Layer 6 of a small transformer language model trained on English Wikipedia (10 layers, counted from 0, width 128).
A neuron's activation on a vector x is SiLU(gate . x) times (in . x), where the dot is the dot product.

Input weights of the MLP neurons that the questions are about. A number n stands for (n - 500) times 0.00046.
n10 gate: 547 638 410 465 484 464 492 902 420 652 568 754 508 820 492 442 450 513 406 654 388 701 429 686 350 521 463 651 508 423 261 204 264 720 375 371 382 682 621 641 455 708 496 390 524 425 470 534 487 387 660 475 508 610 733 332 385 504 805 488 573 618 389 424 468 483 576 607 582 520 571 624 478 410 496 492 639 660 444 484 492 437 589 609 587 524 632 320 420 571 496 525 491 594 664 582 426 372 441 563 694 525 681 454 311 455 253 765 335 571 659 689 878 616 537 581 456 383 487 57 541 599 698 667 339 377 476 426
n22 gate: 496 670 478 751 316 383 509 745 650 564 628 604 102 478 742 470 372 464 312 432 559 614 641 284 467 682 115 772 571 716 500 555 431 566 395 706 653 535 555 223 466 237 415 849 543 414 437 407 660 800 599 603 312 390 607 557 562 299 383 468 360 579 572 538 601 336 540 470 509 551 565 533 281 549 479 529 568 108 460 453 784 451 335 285 509 530 392 358 566 267 548 209 500 547 513 760 426 317 283 671 474 530 548 426 479 708 570 652 622 356 562 531 513 509 513 429 390 382 500 382 530 630 428 517 628 380 291 447
n55 gate: 619 600 338 689 598 388 354 332 504 516 576 512 711 559 731 603 527 587 431 600 504 437 651 581 409 674 632 571 504 754 512 480 529 403 429 673 516 508 271 455 406 593 492 719 459 379 332 479 466 500 385 484 367 520 630 355 411 639 652 626 301 206 565 416 657 558 462 607 602 273 379 624 559 423 508 504 622 693 466 443 705 379 472 634 455 419 332 508 303 341 591 688 211 634 357 687 54 441 770 538 541 202 408 567 539 775 387 538 512 139 198 479 699 649 516 513 641 589 580 500 426 492 407 587 403 582 569 310
n73 gate: 382 693 513 353 777 479 341 525 331 230 644 594 565 339 470 517 567 424 450 234 228 733 392 225 667 478 364 465 592 550 444 684 423 552 259 475 751 726 724 359 487 281 695 644 345 569 402 474 469 645 301 529 453 325 395 755 793 531 381 516 492 613 201 467 517 585 409 585 458 496 624 623 451 667 648 500 555 496 328 605 403 460 454 453 594 513 619 701 452 815 453 719 575 349 586 534 491 745 522 638 462 671 361 320 423 675 349 619 342 221 371 266 457 504 436 496 300 425 470 319 585 398 542 479 470 504 550 264
n119 gate: 690 282 439 348 500 443 464 567 399 393 694 734 279 367 628 757 629 680 339 508 526 509 459 549 405 616 523 422 717 698 402 491 360 472 400 443 469 437 460 464 540 593 449 841 589 710 735 380 546 434 536 344 327 252 451 528 755 438 477 487 456 367 600 491 496 356 276 617 428 491 182 805 116 314 627 364 420 523 337 786 608 611 641 358 464 607 29 517 472 354 491 487 305 429 674 513 387 523 297 495 378 437 219 577 491 770 628 621 698 591 544 495 631 482 253 430 623 531 329 468 134 373 381 564 624 218 500 636
n191 gate: 671 307 582 527 689 347 609 533 483 426 521 260 670 267 356 367 535 544 229 357 456 437 737 577 623 252 413 812 543 524 472 533 558 424 538 601 447 442 403 658 467 521 593 517 471 508 461 130 628 687 529 689 643 549 451 361 556 364 438 473 704 441 346 484 642 483 660 727 582 659 567 508 533 470 488 567 611 496 663 179 711 441 374 445 267 356 409 364 242 382 672 759 556 557 335 316 483 414 487 622 662 371 566 458 536 679 269 474 553 387 389 478 212 604 421 252 675 322 368 458 663 404 594 345 368 343 750 344
n10 in: 479 580 465 516 459 512 500 583 674 446 346 424 312 598 228 400 631 412 657 605 569 462 394 631 504 440 521 424 496 623 298 594 617 556 441 646 479 630 586 471 541 405 672 449 352 405 491 739 354 329 612 731 803 512 574 419 603 623 567 469 344 509 627 796 817 575 754 658 310 701 466 367 415 707 617 567 615 713 401 508 683 480 574 530 613 352 454 560 725 521 588 545 289 549 305 385 441 504 872 327 763 823 780 601 401 451 339 232 455 407 351 621 399 563 617 478 618 749 436 310 492 387 639 348 620 612 447 410
n22 in: 479 500 530 401 585 603 628 516 479 642 312 586 400 546 550 369 288 646 363 549 243 583 458 504 675 685 226 475 295 480 442 380 541 412 574 412 283 353 369 545 832 660 580 454 552 535 683 308 349 508 386 774 508 596 540 673 567 798 247 508 504 592 644 718 472 594 496 386 597 645 368 468 710 605 381 523 456 417 677 379 443 931 428 301 463 375 443 417 600 483 364 637 475 303 625 508 549 416 743 583 602 615 492 413 309 813 359 546 301 726 686 292 467 586 553 424 500 588 517 446 373 365 388 471 475 516 589 354
n55 in: 518 478 685 373 241 263 597 595 371 474 612 433 438 638 287 627 504 739 681 354 720 491 389 812 313 706 648 385 428 419 293 740 461 638 487 203 423 465 355 286 526 451 533 446 625 512 464 679 415 368 530 565 452 616 285 438 527 744 557 196 457 665 617 674 475 408 575 713 465 526 491 234 334 257 635 690 220 633 658 392 630 728 235 442 522 422 435 332 287 332 452 491 500 436 637 272 330 365 415 451 779 601 403 416 745 620 248 486 470 377 671 491 557 290 509 383 581 372 571 403 592 631 577 522 313 530 625 455
n73 in: 440 711 361 496 806 500 496 454 551 200 500 512 342 538 607 374 593 262 633 199 171 700 560 336 552 336 425 436 586 439 575 533 542 299 496 573 611 424 602 278 379 556 559 277 488 540 509 453 591 586 366 421 403 492 417 785 595 535 207 387 764 410 469 703 561 341 389 454 687 393 339 350 415 721 638 377 587 594 569 492 375 480 582 372 630 504 583 569 611 598 568 807 288 331 645 475 659 629 642 610 420 252 215 508 149 340 330 539 602 479 407 600 433 651 525 539 361 729 487 487 483 403 471 394 333 413 430 409
n119 in: 595 734 799 463 488 407 548 397 463 500 525 388 623 369 207 552 481 437 690 478 539 561 484 551 557 632 600 606 726 492 614 469 428 533 662 539 398 432 562 713 405 471 451 549 409 542 471 635 352 433 317 373 399 571 634 500 574 441 496 574 378 378 404 554 625 416 223 353 389 437 419 430 489 760 597 598 528 394 649 349 396 553 378 329 692 326 468 577 663 504 544 310 669 299 386 350 139 587 734 703 793 440 694 464 332 351 427 525 656 710 400 778 621 873 484 397 410 437 627 289 400 339 320 419 316 413 504 489
n191 in: 411 401 423 715 516 659 235 255 630 533 673 559 538 534 207 475 439 418 549 458 496 421 212 266 504 711 566 487 378 359 508 472 253 454 317 548 452 747 384 558 398 517 238 664 480 449 710 370 631 376 541 419 255 605 443 565 639 465 307 683 387 383 390 576 636 894 508 741 345 350 521 675 620 555 373 617 463 433 360 321 525 301 480 563 549 220 512 778 487 350 641 435 453 512 383 650 298 470 635 263 430 500 615 392 461 504 492 457 408 488 471 376 422 508 631 504 564 332 584 463 595 463 323 740 534 814 561 430

Each question shows a token from some text and the vector x that enters the MLP there. A number n stands for (n - 500) times 0.015.

" P": 452 446 494 451 708 582 427 467 509 482 586 427 546 462 524 512 700 534 556 478 423 415 443 537 424 367 676 515 510 467 474 525 411 592 454 602 471 334 543 520 505 543 437 432 512 652 578 536 616 515 430 458 503 732 528 779 521 568 449 538 464 518 559 509 482 425 415 517 572 528 477 471 633 413 697 516 484 483 484 469 544 425 565 588 510 458 481 454 634 415 463 535 523 511 580 412 514 473 472 455 378 396 359 483 541 472 580 554 587 600 480 584 488 502 486 551 587 530 485 549 499 405 411 544 453 493 488 520
The most active neuron and its activation: n10, at about 0.38

" and": 573 539 492 668 506 528 443 414 575 536 484 313 482 604 526 571 595 378 537 498 628 354 436 505 403 505 527 579 701 347 529 512 488 594 392 438 543 456 552 582 454 407 242 611 492 415 353 471 612 507 441 410 483 472 372 636 486 535 465 613 618 568 544 741 436 521 364 540 485 448 453 611 645 538 496 577 534 516 524 474 550 573 513 507 499 452 533 543 468 514 478 467 513 436 565 508 396 504 410 509 511 528 477 451 459 486 393 549 588 478 562 634 428 565 305 524 498 618 506 518 432 492 500 425 565 547 499 390
The neuron with the highest activation: n119

"ing": 462 491 380 566 471 465 382 377 486 518 673 469 450 367 499 553 521 388 645 628 519 453 485 503 435 386 522 381 512 467 590 531 430 628 589 546 530 436 533 434 464 605 478 462 517 552 365 548 509 475 451 394 568 382 573 567 474 438 373 468 521 547 606 575 548 595 430 530 475 456 396 629 561 642 372 275 633 652 458 601 482 521 454 575 580 479 491 634 424 564 524 573 403 360 518 428 384 463 645 321 585 598 496 507 497 420 487 463 422 460 460 551 396 531 630 454 350 597 523 423 316 542 485 370 605 584 569 465
The most active neuron and its activation: n73, at about 0.89

"er": 535 403 465 612 502 543 457 493 595 485 499 421 635 360 529 554 715 477 537 646 611 418 381 480 396 334 538 537 565 462 457 467 548 624 534 438 560 546 474 362 431 549 501 502 396 595 465 446 414 709 428 409 645 453 549 451 551 417 538 504 368 462 492 603 456 439 382 432 560 515 392 631 458 466 511 439 557 575 574 516 424 587 363 431 453 419 675 593 609 326 483 542 471 470 501 341 498 419 581 481 467 593 579 577 401 532 390 399 599 450 492 549 394 548 614 489 492 488 435 494 499 449 516 347 476 471 512 443
The neuron with the highest activation: n22

"at": 479 637 445 452 568 411 516 642 580 435 445 440 377 602 510 668 609 399 406 460 507 591 576 519 493 472 326 302 459 530 625 410 557 534 396 438 489 458 413 489 570 513 427 535 502 411 630 460 485 440 442 447 609 571 538 503 626 459 503 511 422 538 498 326 314 543 445 549 361 484 524 527 719 628 521 482 497 604 408 543 365 554 515 569 340 399 517 521 555 548 598 409 525 454 462 472 551 553 618 556 488 492 549 481 496 388 644 498 506 618 585 574 580 569 558 488 467 483 731 453 519 483 606 616 486 591 446 466
The neuron with the highest activation: n55

" ": 488 523 587 553 660 555 475 489 485 536 504 328 528 554 510 460 559 406 528 546 620 478 505 629 418 383 574 529 585 430 485 518 541 525 331 591 522 315 395 577 533 445 444 519 406 482 519 490 455 539 595 367 516 519 487 674 470 589 433 146 693 571 525 506 397 495 473 599 533 440 537 473 728 500 498 423 576 466 526 463 465 498 438 473 566 385 527 516 569 455 430 557 482 512 482 523 429 459 467 561 443 430 574 487 441 522 456 555 326 497 469 417 431 601 424 539 527 554 478 487 619 502 384 648 572 466 454 582
The neuron with the highest activation: n191

"ong": 449 696 490 570 492 525 507 458 509 431 617 436 412 577 450 460 515 690 451 525 347 611 388 458 332 690 503 518 519 412 607 464 577 586 503 511 487 498 433 567 356 531 596 488 484 605 351 502 423 481 552 556 543 534 491 607 657 446 524 500 508 481 510 465 442 625 651 448 637 381 498 604 534 473 554 568 607 589 456 578 514 519 507 578 391 462 481 474 394 666 609 513 521 514 302 456 382 475 679 481 473 410 644 488 442 504 449 514 511 379 669 420 633 597 416 470 652 554 554 469 541 347 456 548 414 438 496 462
The neuron with the highest activation: n10

"e": 595 435 398 550 548 443 444 464 420 483 508 453 501 448 548 384 550 338 638 408 540 379 362 491 332 555 589 399 665 323 479 463 449 459 391 499 645 610 609 444 432 365 481 604 537 556 568 637 567 496 503 463 486 515 503 457 535 448 594 544 454 346 504 693 463 502 647 434 517 486 493 593 589 550 395 561 599 440 443 661 486 580 500 370 574 514 556 521 521 479 587 512 547 605 385 536 540 384 545 231 460 491 625 501 372 484 470 350 419 401 460 508 526 447 485 544 554 455 399 370 483 519 589 503 498 453 475 637
The neuron with the highest activation: n10

".": 380 447 486 438 492 464 564 564 402 402 399 505 492 465 389 537 585 581 433 245 665 497 589 498 360 557 592 529 424 414 506 493 421 523 551 538 560 496 515 548 437 569 432 434 441 497 505 471 389 437 506 460 536 552 521 491 441 425 418 399 520 624 564 542 484 498 621 353 470 606 494 374 614 588 456 641 638 534 718 429 490 399 526 415 519 390 532 444 433 621 391 406 559 554 597 407 572 438 501 537 626 526 609 566 536 561 551 557 359 544 647 471 392 485 496 358 539 578 512 523 493 594 429 395 580 581 517 700
The neuron with the highest activation: n73

" (": 408 487 550 538 557 651 508 575 459 558 492 504 496 429 628 546 671 408 501 579 519 397 623 577 406 562 666 563 418 411 432 422 561 542 459 546 523 403 376 586 551 554 500 572 466 239 391 489 606 593 611 354 553 470 459 469 476 511 479 457 620 471 542 507 715 563 603 565 601 489 444 498 794 474 450 644 523 445 511 478 514 404 546 468 567 479 530 459 602 538 441 463 533 525 329 502 559 508 451 425 472 487 461 520 435 480 412 435 469 535 557 497 422 583 487 577 645 566 501 390 484 543 557 475 544 447 404 525
The most active neuron and its activation: n10, at about 0.29

"em": 514 556 407 584 454 494 495 490 442 410 408 438 443 495 296 598 538 430 518 504 615 404 382 496 568 377 442 532 544 560 436 392 467 506 443 577 553 340 497 633 549 530 616 410 520 451 470 520 587 599 511 504 589 672 332 472 662 553 599 538 505 509 557 455 536 526 629 486 616 390 500 462 616 635 513 443 508 404 387 581 423 528 455 361 507 595 458 445 505 588 486 495 559 598 488 528 379 426 381 583 403 683 567 609 511 584 569 700 605 470 468 379 384 470 480 423 475 459 576 532 498 621 448 588 452 636 320 664
The most active neuron and its activation: n55, at about 0.15

" Y": 562 609 529 539 540 604 554 496 523 500 472 384 471 485 479 500 715 486 541 376 438 481 582 363 408 468 534 514 449 410 371 379 510 450 445 583 429 315 536 519 461 532 327 429 566 533 465 553 538 328 482 345 504 458 346 604 511 563 502 564 564 521 544 415 482 567 567 553 411 442 474 457 624 482 568 589 598 478 413 571 482 444 369 590 559 643 551 618 424 587 490 394 575 434 330 562 424 533 581 454 500 464 408 529 590 466 494 546 492 614 686 478 403 489 576 466 555 570 516 576 415 573 441 500 676 426 448 537
The most active neuron and its activation: n22, at about 0.25

"or": 448 591 519 520 526 484 503 676 521 472 503 500 606 541 538 639 573 465 465 502 659 608 426 487 402 457 460 688 575 592 461 641 378 426 672 510 667 555 557 427 463 743 460 459 496 357 644 531 400 554 456 512 608 508 335 489 553 556 607 500 510 448 515 535 511 483 406 562 494 520 581 478 674 570 545 441 491 457 467 618 622 533 434 484 513 508 663 624 535 486 479 432 356 615 500 642 250 487 485 371 548 607 492 527 523 613 432 281 592 475 517 586 574 464 616 548 538 549 446 522 390 522 522 500 523 494 533 581
The neuron with the highest activation: n55

" T": 407 557 451 446 581 570 519 556 498 517 519 338 543 619 496 582 766 471 499 390 554 544 573 346 483 403 609 372 543 484 444 399 499 495 523 568 475 398 484 648 586 411 400 487 663 606 551 514 528 492 527 490 411 621 486 693 555 561 370 467 544 538 589 472 429 608 587 499 486 400 529 601 659 537 660 522 524 428 514 525 478 421 376 468 383 421 458 478 593 530 474 462 572 519 517 589 502 373 487 508 450 489 439 475 577 420 478 465 562 664 553 620 479 474 522 397 468 472 577 540 527 448 473 512 508 529 385 547
The neuron with the highest activation: n10

"es": 620 510 597 672 559 488 573 449 524 477 479 504 571 536 495 426 580 431 489 335 489 503 313 607 513 511 559 379 391 469 528 613 440 504 549 620 738 496 496 495 469 529 368 512 525 652 538 544 469 589 469 374 480 547 533 495 534 569 580 623 425 517 637 485 566 523 567 509 549 479 516 660 573 418 462 639 611 487 553 532 514 613 430 533 566 492 367 565 380 492 720 373 528 372 519 498 531 519 650 305 386 490 526 320 476 523 379 398 452 432 547 388 503 544 542 420 541 511 527 480 531 489 506 624 682 532 412 617
The most active neuron and its activation: n55, at about 0.18